Layer 6 of a small transformer language model trained on English Wikipedia (9 layers, counted from 0, width 64).
A neuron's activation on a vector x is GELU(weights . x), where the dot is the dot product.

Input weights of the MLP neurons that the questions are about. A number n stands for (n - 500) times 0.0025.
n6: 418 605 603 622 521 583 461 551 604 702 552 625 591 405 408 551 388 341 284 484 582 412 346 297 581 568 496 337 638 650 368 461 415 615 443 309 534 657 325 636 640 740 547 585 447 446 523 541 592 464 516 716 446 302 452 486 719 643 441 648 455 449 316 480
n8: 554 449 433 679 454 452 565 229 526 507 543 436 316 426 689 612 378 405 461 534 628 428 387 659 461 456 398 621 655 665 525 669 349 620 342 566 272 516 237 380 662 541 387 318 371 452 492 567 644 524 525 549 429 725 414 593 434 707 352 426 637 537 598 368
n11: 476 605 346 508 455 815 484 444 560 296 477 633 532 560 545 417 367 385 549 493 344 440 634 578 515 279 407 693 618 460 548 597 315 373 575 426 631 373 563 623 258 468 426 732 483 541 468 243 579 525 462 369 628 351 215 515 491 699 638 724 569 533 445 515
n13: 339 798 363 197 544 513 469 554 384 535 222 558 763 540 660 420 373 464 309 690 738 445 644 528 400 312 452 646 522 611 379 716 499 635 548 422 360 359 461 430 667 308 577 648 539 487 442 465 826 180 550 410 489 565 498 314 472 382 528 621 424 677 661 473
n25: 422 594 259 309 646 491 51 317 523 752 412 570 236 712 552 195 360 646 501 470 495 490 416 556 434 471 329 482 616 205 771 703 394 672 533 327 614 774 732 352 377 652 358 273 407 427 763 272 242 449 251 499 178 709 395 456 374 376 746 546 697 526 403 532
n36: 554 608 452 420 363 591 498 379 395 311 466 398 522 576 400 360 610 592 412 344 353 504 322 656 504 321 566 601 379 312 289 446 605 726 525 681 428 476 351 424 803 670 470 445 214 530 240 564 373 484 364 302 378 898 319 675 498 524 496 446 766 378 583 490
n45: 604 353 382 493 498 446 592 437 659 390 355 613 426 489 581 320 315 457 640 181 682 344 658 618 523 448 524 505 773 624 637 527 420 291 536 239 570 540 487 614 454 437 646 440 442 633 673 567 404 693 290 673 505 750 580 822 347 665 754 542 533 897 554 443
n49: 633 561 329 417 430 691 390 427 512 533 334 608 705 440 638 453 321 388 361 696 559 508 683 643 412 243 314 505 398 331 423 614 460 609 684 480 410 230 570 652 412 370 859 572 559 465 647 672 620 322 397 513 327 408 464 725 622 411 620 576 469 490 451 440
n56: 507 356 556 466 484 466 698 561 567 531 525 492 457 406 561 69 510 440 739 831 574 648 356 414 712 430 645 624 321 614 624 461 454 549 374 667 701 592 356 284 663 272 261 387 601 268 455 471 547 588 516 519 638 385 592 604 567 547 717 538 469 361 182 590
n67: 512 220 370 259 373 690 355 405 898 476 472 514 411 399 567 440 663 610 705 529 539 584 425 840 661 396 713 549 598 440 571 598 569 313 487 374 731 551 303 548 727 265 352 271 425 536 288 420 474 422 186 766 580 302 387 240 518 353 538 555 652 542 591 457
n69: 466 859 263 241 557 390 443 401 616 633 698 440 517 506 438 478 487 475 321 471 807 412 419 430 533 535 708 519 644 460 308 614 476 625 353 435 424 833 515 371 920 693 451 518 515 173 509 370 455 312 600 643 536 716 606 243 620 328 370 547 561 456 695 408
n75: 580 496 714 500 348 559 277 727 671 647 465 570 481 361 244 573 656 634 528 406 587 451 637 703 558 733 415 433 519 294 446 134 553 871 314 513 516 433 533 524 370 508 428 487 504 450 273 425 341 745 426 508 332 390 281 674 596 634 641 706 436 483 296 558
n100: 691 488 342 500 443 433 136 553 547 379 399 262 392 568 731 315 779 644 533 642 457 300 415 675 447 286 517 646 762 227 328 452 385 555 539 513 499 319 438 578 712 528 384 538 406 450 855 382 396 530 384 289 819 664 388 452 432 494 595 665 473 393 557 652
n102: 537 396 488 617 203 469 618 810 663 419 619 571 771 608 484 549 549 490 684 586 637 596 718 548 506 589 163 789 343 598 335 222 433 761 508 633 686 380 571 630 266 635 511 415 573 510 457 354 373 404 446 507 601 330 240 680 446 528 658 787 483 587 453 395
n115: 396 439 529 461 359 337 446 550 744 703 515 474 961 575 403 658 536 469 477 490 472 499 781 567 419 724 575 358 370 421 302 471 110 601 572 585 680 478 276 565 439 296 586 334 585 592 497 465 777 452 584 356 508 351 701 344 380 525 460 531 751 428 511 384
n117: 540 584 463 391 561 626 602 370 789 288 341 478 317 382 547 539 550 616 262 580 719 453 647 625 465 210 382 741 264 315 572 481 579 423 493 534 524 426 764 318 569 459 503 113 488 528 364 361 463 527 457 352 648 422 464 737 297 366 446 574 431 506 588 468
n136: 427 447 480 395 504 523 557 417 485 536 621 659 543 546 487 253 720 464 522 461 748 508 554 609 429 929 623 474 542 750 423 462 466 715 438 344 517 741 583 623 827 727 656 442 647 478 717 312 517 308 625 337 428 479 444 479 631 333 237 511 482 450 587 624
n139: 383 397 891 383 481 616 503 400 324 624 408 490 724 632 619 647 545 511 673 164 730 593 410 469 545 364 289 560 640 637 355 350 393 310 352 431 377 132 454 424 423 542 486 184 409 483 613 529 599 487 413 646 531 351 539 457 400 412 209 514 321 395 746 445
n142: 437 416 185 315 450 402 286 308 494 336 298 340 555 499 408 500 649 759 572 199 282 257 551 654 527 455 96 568 397 433 558 399 456 420 595 349 534 487 339 565 540 466 437 488 337 534 307 663 400 287 265 620 574 669 329 646 376 645 102 713 654 508 422 471
n145: 483 531 252 681 626 367 579 531 642 430 454 359 563 288 532 549 657 678 381 602 813 280 580 441 403 419 557 714 466 619 229 355 329 531 417 640 701 288 442 524 749 632 500 202 511 498 795 771 466 349 628 379 607 501 364 571 582 814 561 692 629 510 627 604
n148: 306 277 525 526 510 474 521 411 408 434 606 633 645 561 477 627 448 373 571 613 627 433 421 484 679 373 750 506 515 543 407 254 452 482 582 410 565 678 604 782 432 635 521 425 373 670 641 681 265 339 551 437 585 677 240 612 558 838 538 563 577 452 416 662
n156: 224 590 562 326 530 542 504 518 477 292 402 667 765 403 727 468 469 360 749 365 756 552 559 669 462 480 494 625 654 594 306 558 361 395 504 281 534 320 579 613 475 409 461 448 296 545 505 371 317 471 249 327 431 702 515 295 317 643 499 482 350 492 671 641
n162: 728 589 590 397 387 308 765 747 627 567 650 693 277 548 438 615 676 663 561 483 524 574 612 191 206 539 465 167 327 419 492 328 532 667 338 398 540 827 578 429 491 274 642 463 561 462 306 385 422 742 724 545 410 554 584 414 416 389 550 297 535 367 369 529
n168: 365 353 378 167 529 431 366 343 692 469 414 635 480 489 429 442 595 650 566 686 865 367 284 602 728 388 517 532 597 453 429 570 568 203 639 563 640 591 457 363 474 609 423 548 704 533 600 477 510 820 367 507 596 521 174 510 286 641 593 615 607 641 162 487
n187: 341 565 359 748 576 466 404 25 724 564 305 368 665 455 467 264 595 272 567 315 536 583 623 508 668 693 406 665 575 657 564 432 341 616 702 411 766 371 532 485 529 539 344 768 498 382 328 510 727 571 373 477 489 428 492 587 487 179 338 471 368 426 646 456
n204: 574 340 611 564 370 380 418 359 597 647 317 418 437 321 551 528 372 756 641 619 420 247 462 463 434 568 643 803 398 652 598 376 454 434 480 685 657 682 640 299 563 801 532 606 215 512 766 490 435 440 371 554 522 555 571 522 417 361 611 498 586 444 485 580
n224: 403 459 638 572 430 633 322 550 780 574 268 624 254 574 640 456 439 545 513 684 486 527 334 668 693 438 351 468 664 258 760 755 371 578 748 536 295 449 683 360 548 549 287 373 310 319 271 433 537 270 488 143 458 269 612 339 542 203 439 352 371 365 557 544
n226: 326 387 604 289 577 591 523 476 638 668 304 343 603 509 272 691 658 431 671 429 733 356 543 772 504 531 595 554 399 608 383 315 495 559 392 299 651 421 587 426 357 502 368 429 538 473 538 376 435 527 635 593 343 504 438 563 816 457 515 742 219 603 502 618
n235: 166 215 787 405 662 448 478 484 641 535 280 701 739 689 789 536 682 426 460 372 337 630 701 570 404 542 414 672 800 627 337 334 266 158 462 775 629 159 473 417 587 449 477 657 334 486 495 520 415 592 545 419 783 621 526 639 466 498 404 760 313 590 337 498
n239: 323 539 600 339 539 634 433 601 569 648 463 486 450 235 471 327 453 566 416 634 621 477 460 578 528 678 645 505 509 713 344 577 432 561 395 484 289 544 444 510 771 469 716 595 461 720 362 454 508 532 550 626 273 399 404 525 615 548 456 656 545 346 543 341
n242: 766 409 221 586 481 524 318 597 344 742 568 658 489 725 517 441 363 645 361 573 731 320 426 534 540 417 714 641 551 428 477 501 454 349 703 250 429 576 527 473 200 598 447 563 489 626 258 527 483 547 410 294 367 670 486 616 524 527 280 587 549 346 778 600
n246: 370 358 368 747 600 419 466 598 402 501 177 336 599 566 473 244 526 323 360 348 417 257 106 540 718 509 414 613 656 346 981 650 252 669 244 493 229 250 649 435 271 584 376 561 362 393 741 625 588 319 173 201 361 580 513 458 625 209 665 334 639 695 370 667

Each question shows a token from some text and the vector x that enters the MLP there. A number n stands for (n - 500) times 0.016.

" a": 495 635 409 373 424 223 403 445 503 400 624 587 200 400 549 537 504 456 556 499 479 477 568 608 433 482 355 731 583 568 463 443 530 375 478 443 558 580 455 709 467 534 493 498 651 481 485 480 457 519 443 398 424 435 661 537 552 573 512 312 467 548 514 404
Which neuron fires most, and how strongly? n45, at about 6.6

"1": 516 632 523 273 539 260 492 545 516 561 477 351 367 411 327 513 753 323 485 663 490 626 578 519 458 585 662 608 521 681 426 516 580 410 508 356 651 387 550 504 419 443 529 587 456 608 454 574 438 388 483 431 459 331 488 478 580 566 550 415 391 433 451 461
Which of these neurons fires most? n226

"\",": 466 783 448 359 491 449 643 414 333 344 550 500 267 416 499 521 625 635 448 606 437 453 413 466 396 444 393 522 548 403 413 446 482 449 378 521 604 447 473 618 417 523 378 505 607 562 517 523 398 334 427 400 594 393 448 517 587 563 517 418 430 484 472 396
The three highest activations, in order: n145, n100, n117

" Germany": 399 663 511 369 465 257 567 318 429 471 626 569 331 395 472 669 617 475 498 485 381 468 519 422 504 680 407 521 455 542 466 398 466 402 348 424 646 534 586 681 343 393 566 463 616 616 570 571 517 442 435 359 619 493 416 585 650 589 566 414 496 473 481 514
Which of these neurons fires most? n148

"3": 591 608 653 424 589 146 512 408 371 551 634 529 490 402 448 529 676 525 500 535 421 714 433 486 407 649 454 626 664 720 593 466 480 341 463 481 503 435 437 499 491 564 414 345 407 629 305 531 440 488 702 472 492 445 636 415 421 578 400 417 379 438 545 442
Which of these neurons fires most? n139

".": 409 489 532 412 552 489 576 466 370 524 482 545 267 299 451 362 662 432 356 589 540 663 466 492 384 620 457 512 604 725 469 504 544 384 497 455 492 379 466 389 323 541 422 483 538 577 539 592 511 294 573 426 409 508 476 428 641 438 576 405 557 278 333 315
Which of these neurons fires most? n239

"5": 358 672 492 282 544 405 473 458 519 560 449 387 400 405 370 541 812 287 462 644 467 514 630 495 542 651 654 703 569 664 389 539 496 417 481 361 621 410 574 514 426 493 412 511 588 576 392 649 496 454 508 413 501 377 600 423 533 448 517 290 382 486 414 391
Which neuron fires most, and how strongly? n187, at about 11

"ing": 558 644 638 456 481 479 484 574 491 415 698 567 257 511 521 513 508 625 551 577 377 403 454 528 515 470 456 524 598 572 453 476 335 327 580 581 478 449 444 709 367 389 360 362 787 487 282 577 543 473 566 391 491 417 614 348 505 532 584 380 393 520 615 483
Which of these neurons fires most? n224

" on": 577 730 381 335 525 367 444 565 441 462 676 633 247 536 483 441 426 536 471 613 539 515 445 443 509 537 485 707 513 394 512 418 479 502 609 447 466 590 548 677 378 451 362 612 630 594 438 507 540 366 416 487 583 367 571 490 539 459 670 419 343 454 501 449
Which neuron fires most, and how strongly? n242, at about 7.1

"L": 623 631 611 443 505 124 446 337 574 497 488 677 459 426 299 523 721 574 580 400 450 446 447 429 440 502 572 772 539 639 510 462 547 386 508 608 555 606 523 500 262 471 535 481 562 536 529 585 381 604 497 457 624 469 631 344 584 421 605 286 498 512 444 529
Which of these neurons fires most? n204

" also": 573 633 563 327 490 316 619 515 473 417 599 367 253 464 470 617 497 613 469 504 408 459 313 417 452 342 534 579 352 513 517 418 425 393 421 546 522 301 428 686 296 581 535 554 546 565 559 528 563 406 404 394 555 462 666 379 531 593 547 404 579 553 556 471
Which neuron fires most, and how strongly? n145, at about 4.5

":": 518 821 520 367 496 365 475 438 386 433 552 549 209 411 707 545 489 601 449 577 483 521 530 577 407 481 342 503 543 563 462 422 544 401 419 449 602 509 534 560 420 596 452 482 549 554 504 514 404 408 491 372 375 360 475 503 585 529 552 434 401 517 463 441
The three highest activations, in order: n25, n117, n162

" -": 478 683 505 307 413 342 380 442 326 429 481 556 324 443 545 539 495 597 405 523 513 387 533 355 224 534 442 447 528 493 463 479 471 451 441 427 622 582 530 587 451 489 340 512 661 564 428 525 630 288 521 358 398 353 554 502 602 453 562 579 446 399 509 381
Which of these neurons fires most? n13

" The": 376 694 590 417 474 290 530 425 554 479 592 429 136 333 414 526 550 445 451 491 459 560 538 557 322 478 399 570 583 618 425 533 591 391 530 477 538 459 499 668 328 528 506 570 482 489 551 485 444 511 428 429 480 424 504 460 529 530 585 418 484 642 534 410
Which neuron fires most, and how strongly? n45, at about 3.8

" ": 595 592 522 395 516 320 470 356 329 554 638 485 306 354 508 672 576 516 635 515 370 425 588 511 348 586 308 718 533 606 420 393 529 298 472 443 613 474 344 499 490 481 497 588 592 598 348 598 427 410 409 388 473 466 513 390 457 592 497 423 435 425 639 420
Which of these neurons fires most? n142

"\"": 451 822 553 420 521 403 554 331 423 430 597 532 239 430 597 549 508 504 507 575 415 546 443 645 402 469 344 554 558 572 420 369 382 393 321 472 614 470 499 589 428 537 470 522 506 502 557 498 393 406 499 369 495 408 420 515 633 561 569 439 418 538 541 404
Which of these neurons fires most? n11

"ich": 386 741 578 385 538 176 565 427 563 539 538 544 265 363 625 507 505 559 475 540 331 560 453 555 457 378 519 466 538 588 492 507 501 364 476 535 524 591 446 500 440 403 498 501 669 496 561 564 592 437 562 454 481 518 461 296 610 566 530 282 344 493 490 377
The three highest activations, in order: n162, n69, n13

" \"": 379 635 505 369 546 243 529 489 469 438 468 506 303 437 442 467 505 604 549 580 480 518 444 435 337 458 331 520 525 558 532 428 257 331 426 450 686 419 548 649 307 444 340 550 564 571 442 547 363 453 368 436 437 467 475 507 602 475 613 457 362 473 404 494
Which two neurons fire most, strongest first? n25, n156

" in": 482 717 548 370 545 410 509 415 484 415 684 481 176 473 507 462 508 549 459 567 483 545 488 536 521 484 297 501 578 498 492 383 373 376 469 529 487 492 539 627 349 533 442 494 487 627 504 524 524 481 441 337 502 325 432 568 522 658 600 399 394 625 416 452
Which of these neurons fires most? n11

" round": 551 557 546 522 420 378 403 613 457 482 719 364 375 400 411 552 524 465 522 538 412 521 475 370 602 653 351 406 553 489 377 398 340 429 389 458 456 511 488 654 200 385 521 583 717 616 453 591 578 460 306 479 397 257 550 652 581 574 561 224 401 565 562 488
Which of these neurons fires most? n75

")": 487 729 505 379 488 359 559 519 353 388 531 480 288 434 647 562 610 548 410 525 404 507 555 447 364 465 434 462 516 427 395 338 454 425 305 517 683 457 486 608 441 525 447 494 504 479 454 659 492 343 474 349 495 385 386 548 543 606 499 470 421 503 584 338
Which of these neurons fires most? n145

" ...": 415 690 383 339 408 346 509 577 453 494 438 522 333 457 672 492 534 591 466 640 467 502 469 359 313 423 374 398 618 550 495 426 410 422 431 485 610 368 464 636 358 425 464 521 646 572 443 693 526 271 455 384 505 446 504 500 661 490 584 476 437 374 498 383
Which neuron fires most, and how strongly? n13, at about 8.3

" On": 432 600 534 417 562 331 458 437 596 451 479 573 131 471 499 411 511 505 398 517 455 551 465 462 513 657 433 604 440 460 493 381 327 335 583 503 493 574 468 604 258 452 378 542 466 597 460 484 465 427 534 418 483 392 512 513 495 503 713 419 364 529 439 457
Which of these neurons fires most? n25

"4": 478 651 507 314 533 300 485 551 510 565 440 375 391 334 396 504 813 332 489 624 471 648 633 562 504 611 637 616 525 664 381 559 568 418 472 331 626 392 557 510 380 448 530 565 496 569 429 582 453 394 531 431 505 297 559 452 528 509 535 363 362 467 415 391
Which of these neurons fires most? n226

" very": 580 667 477 341 326 306 391 511 582 528 550 454 305 342 604 546 547 572 424 584 385 505 468 671 486 448 461 575 447 596 466 407 303 281 487 447 472 446 392 574 417 613 507 432 658 639 340 517 430 458 429 408 416 423 628 458 398 547 627 405 494 689 608 496
Which two neurons fire most, strongest first? n67, n117

"2": 605 609 592 411 520 169 486 433 352 550 607 546 448 373 463 515 734 476 460 557 437 645 425 453 397 657 438 577 621 715 550 517 524 295 476 531 523 438 422 482 530 557 395 327 426 615 306 578 452 467 670 466 441 448 641 428 458 635 430 535 353 386 544 463
Which neuron fires most, and how strongly? n139, at about 6.4

" all": 460 793 630 404 527 276 522 377 539 550 579 555 225 450 514 480 538 419 571 493 440 504 440 632 451 416 464 602 489 549 498 426 390 434 413 473 453 510 479 689 375 568 497 549 560 520 564 481 552 461 353 340 538 406 547 503 562 534 589 352 387 483 541 468
Which of these neurons fires most? n156

"9": 521 680 558 331 572 253 550 518 397 583 612 544 419 289 491 497 687 530 464 554 498 545 582 457 438 713 592 526 571 748 482 502 456 401 559 544 521 457 469 493 585 562 330 348 491 561 351 658 552 499 628 485 405 484 628 448 567 618 434 350 360 466 425 260
Which of these neurons fires most? n239

",": 466 740 544 369 414 393 567 317 325 356 477 508 147 419 479 477 569 543 493 582 364 509 504 573 388 463 355 468 520 457 498 487 482 433 439 495 583 442 507 626 462 554 523 493 576 613 430 516 440 406 502 371 581 479 473 494 547 581 532 468 477 437 498 452
Which of these neurons fires most? n142

" (": 410 655 643 381 417 383 527 464 374 354 499 462 331 415 468 475 409 678 500 610 350 644 606 284 352 550 326 665 572 519 392 474 442 297 409 551 630 458 486 489 315 478 334 631 611 638 466 527 497 462 450 406 481 502 653 540 583 488 485 550 416 558 340 371
Which neuron fires most, and how strongly? n235, at about 9.3

"ade": 545 633 593 453 597 454 377 474 436 528 683 429 296 483 619 641 559 451 426 542 385 521 317 413 521 551 453 290 491 499 508 424 467 400 360 398 442 393 397 611 429 364 467 483 896 615 484 631 615 468 385 467 544 367 632 528 694 628 577 343 472 497 514 506
Which two neurons fire most, strongest first? n6, n162

"Track": 422 545 646 395 240 420 528 442 393 494 562 509 319 469 473 664 534 369 454 459 460 518 312 424 402 666 418 653 645 521 365 373 354 428 470 476 533 488 521 543 287 377 372 498 597 484 442 424 557 369 572 480 570 531 587 474 774 571 562 115 435 597 548 363
Which of these neurons fires most? n139

"-up": 468 703 533 406 466 355 532 494 471 410 543 480 373 486 474 569 449 481 456 554 340 381 472 279 563 565 456 492 538 540 357 584 398 420 434 489 488 411 409 672 181 325 458 492 720 573 442 596 639 467 236 425 432 359 580 433 511 515 554 281 414 477 552 488
Which two neurons fire most, strongest first? n115, n246

"is": 538 622 689 387 354 458 307 659 436 550 736 565 343 525 497 472 422 376 500 375 496 458 443 202 374 563 509 320 521 570 468 430 386 511 438 407 460 573 420 578 551 531 539 508 733 479 414 644 595 371 416 483 495 375 669 302 695 682 429 336 452 429 595 526
The three highest activations, in order: n6, n162, n69

"'": 580 576 362 434 496 199 384 630 400 466 559 478 301 536 592 414 566 588 531 636 398 626 589 374 401 386 465 482 633 514 390 500 588 504 496 442 576 512 422 728 456 438 606 543 654 515 595 497 502 385 506 360 451 348 584 516 632 581 622 403 457 498 465 490
Which two neurons fire most, strongest first? n100, n162

"-": 581 605 619 390 540 545 475 486 406 393 481 501 157 425 476 543 615 470 470 537 514 643 514 675 341 384 535 395 523 560 495 536 579 280 562 542 627 461 493 535 269 567 381 590 718 559 399 568 373 467 479 443 418 378 498 377 564 446 563 427 441 398 530 425
Which of these neurons fires most? n67

"0": 463 558 574 292 535 353 463 411 290 574 631 536 383 471 623 373 562 445 513 609 372 525 718 350 337 624 532 447 555 633 545 569 416 548 469 416 537 389 475 661 519 570 507 483 553 557 381 720 670 356 640 428 315 418 586 409 575 556 557 357 408 411 536 507
Which two neurons fire most, strongest first? n136, n13

"er": 486 559 550 360 531 287 511 555 522 434 725 636 324 590 374 513 584 395 508 515 444 628 494 579 405 594 528 380 592 552 371 565 373 502 464 503 488 540 409 685 338 546 625 443 787 572 585 649 580 372 565 368 540 385 413 416 666 484 461 298 408 539 498 616
Which of these neurons fires most? n136

" film": 470 731 526 317 391 355 669 522 400 433 627 446 306 451 509 570 493 434 542 455 532 509 502 473 468 457 370 360 550 535 407 455 351 371 399 456 545 367 446 601 356 309 479 602 668 524 517 545 447 440 385 400 547 484 643 463 594 599 449 351 365 599 552 380
The three highest activations, in order: n156, n162, n139

"\n": 488 732 587 410 530 416 511 493 423 322 602 474 292 294 564 401 530 434 499 564 451 608 480 676 369 426 474 570 530 498 456 366 442 355 277 472 680 608 473 477 489 587 379 600 446 639 491 479 391 404 429 408 409 409 407 503 624 493 549 506 356 578 515 424
Which of these neurons fires most? n156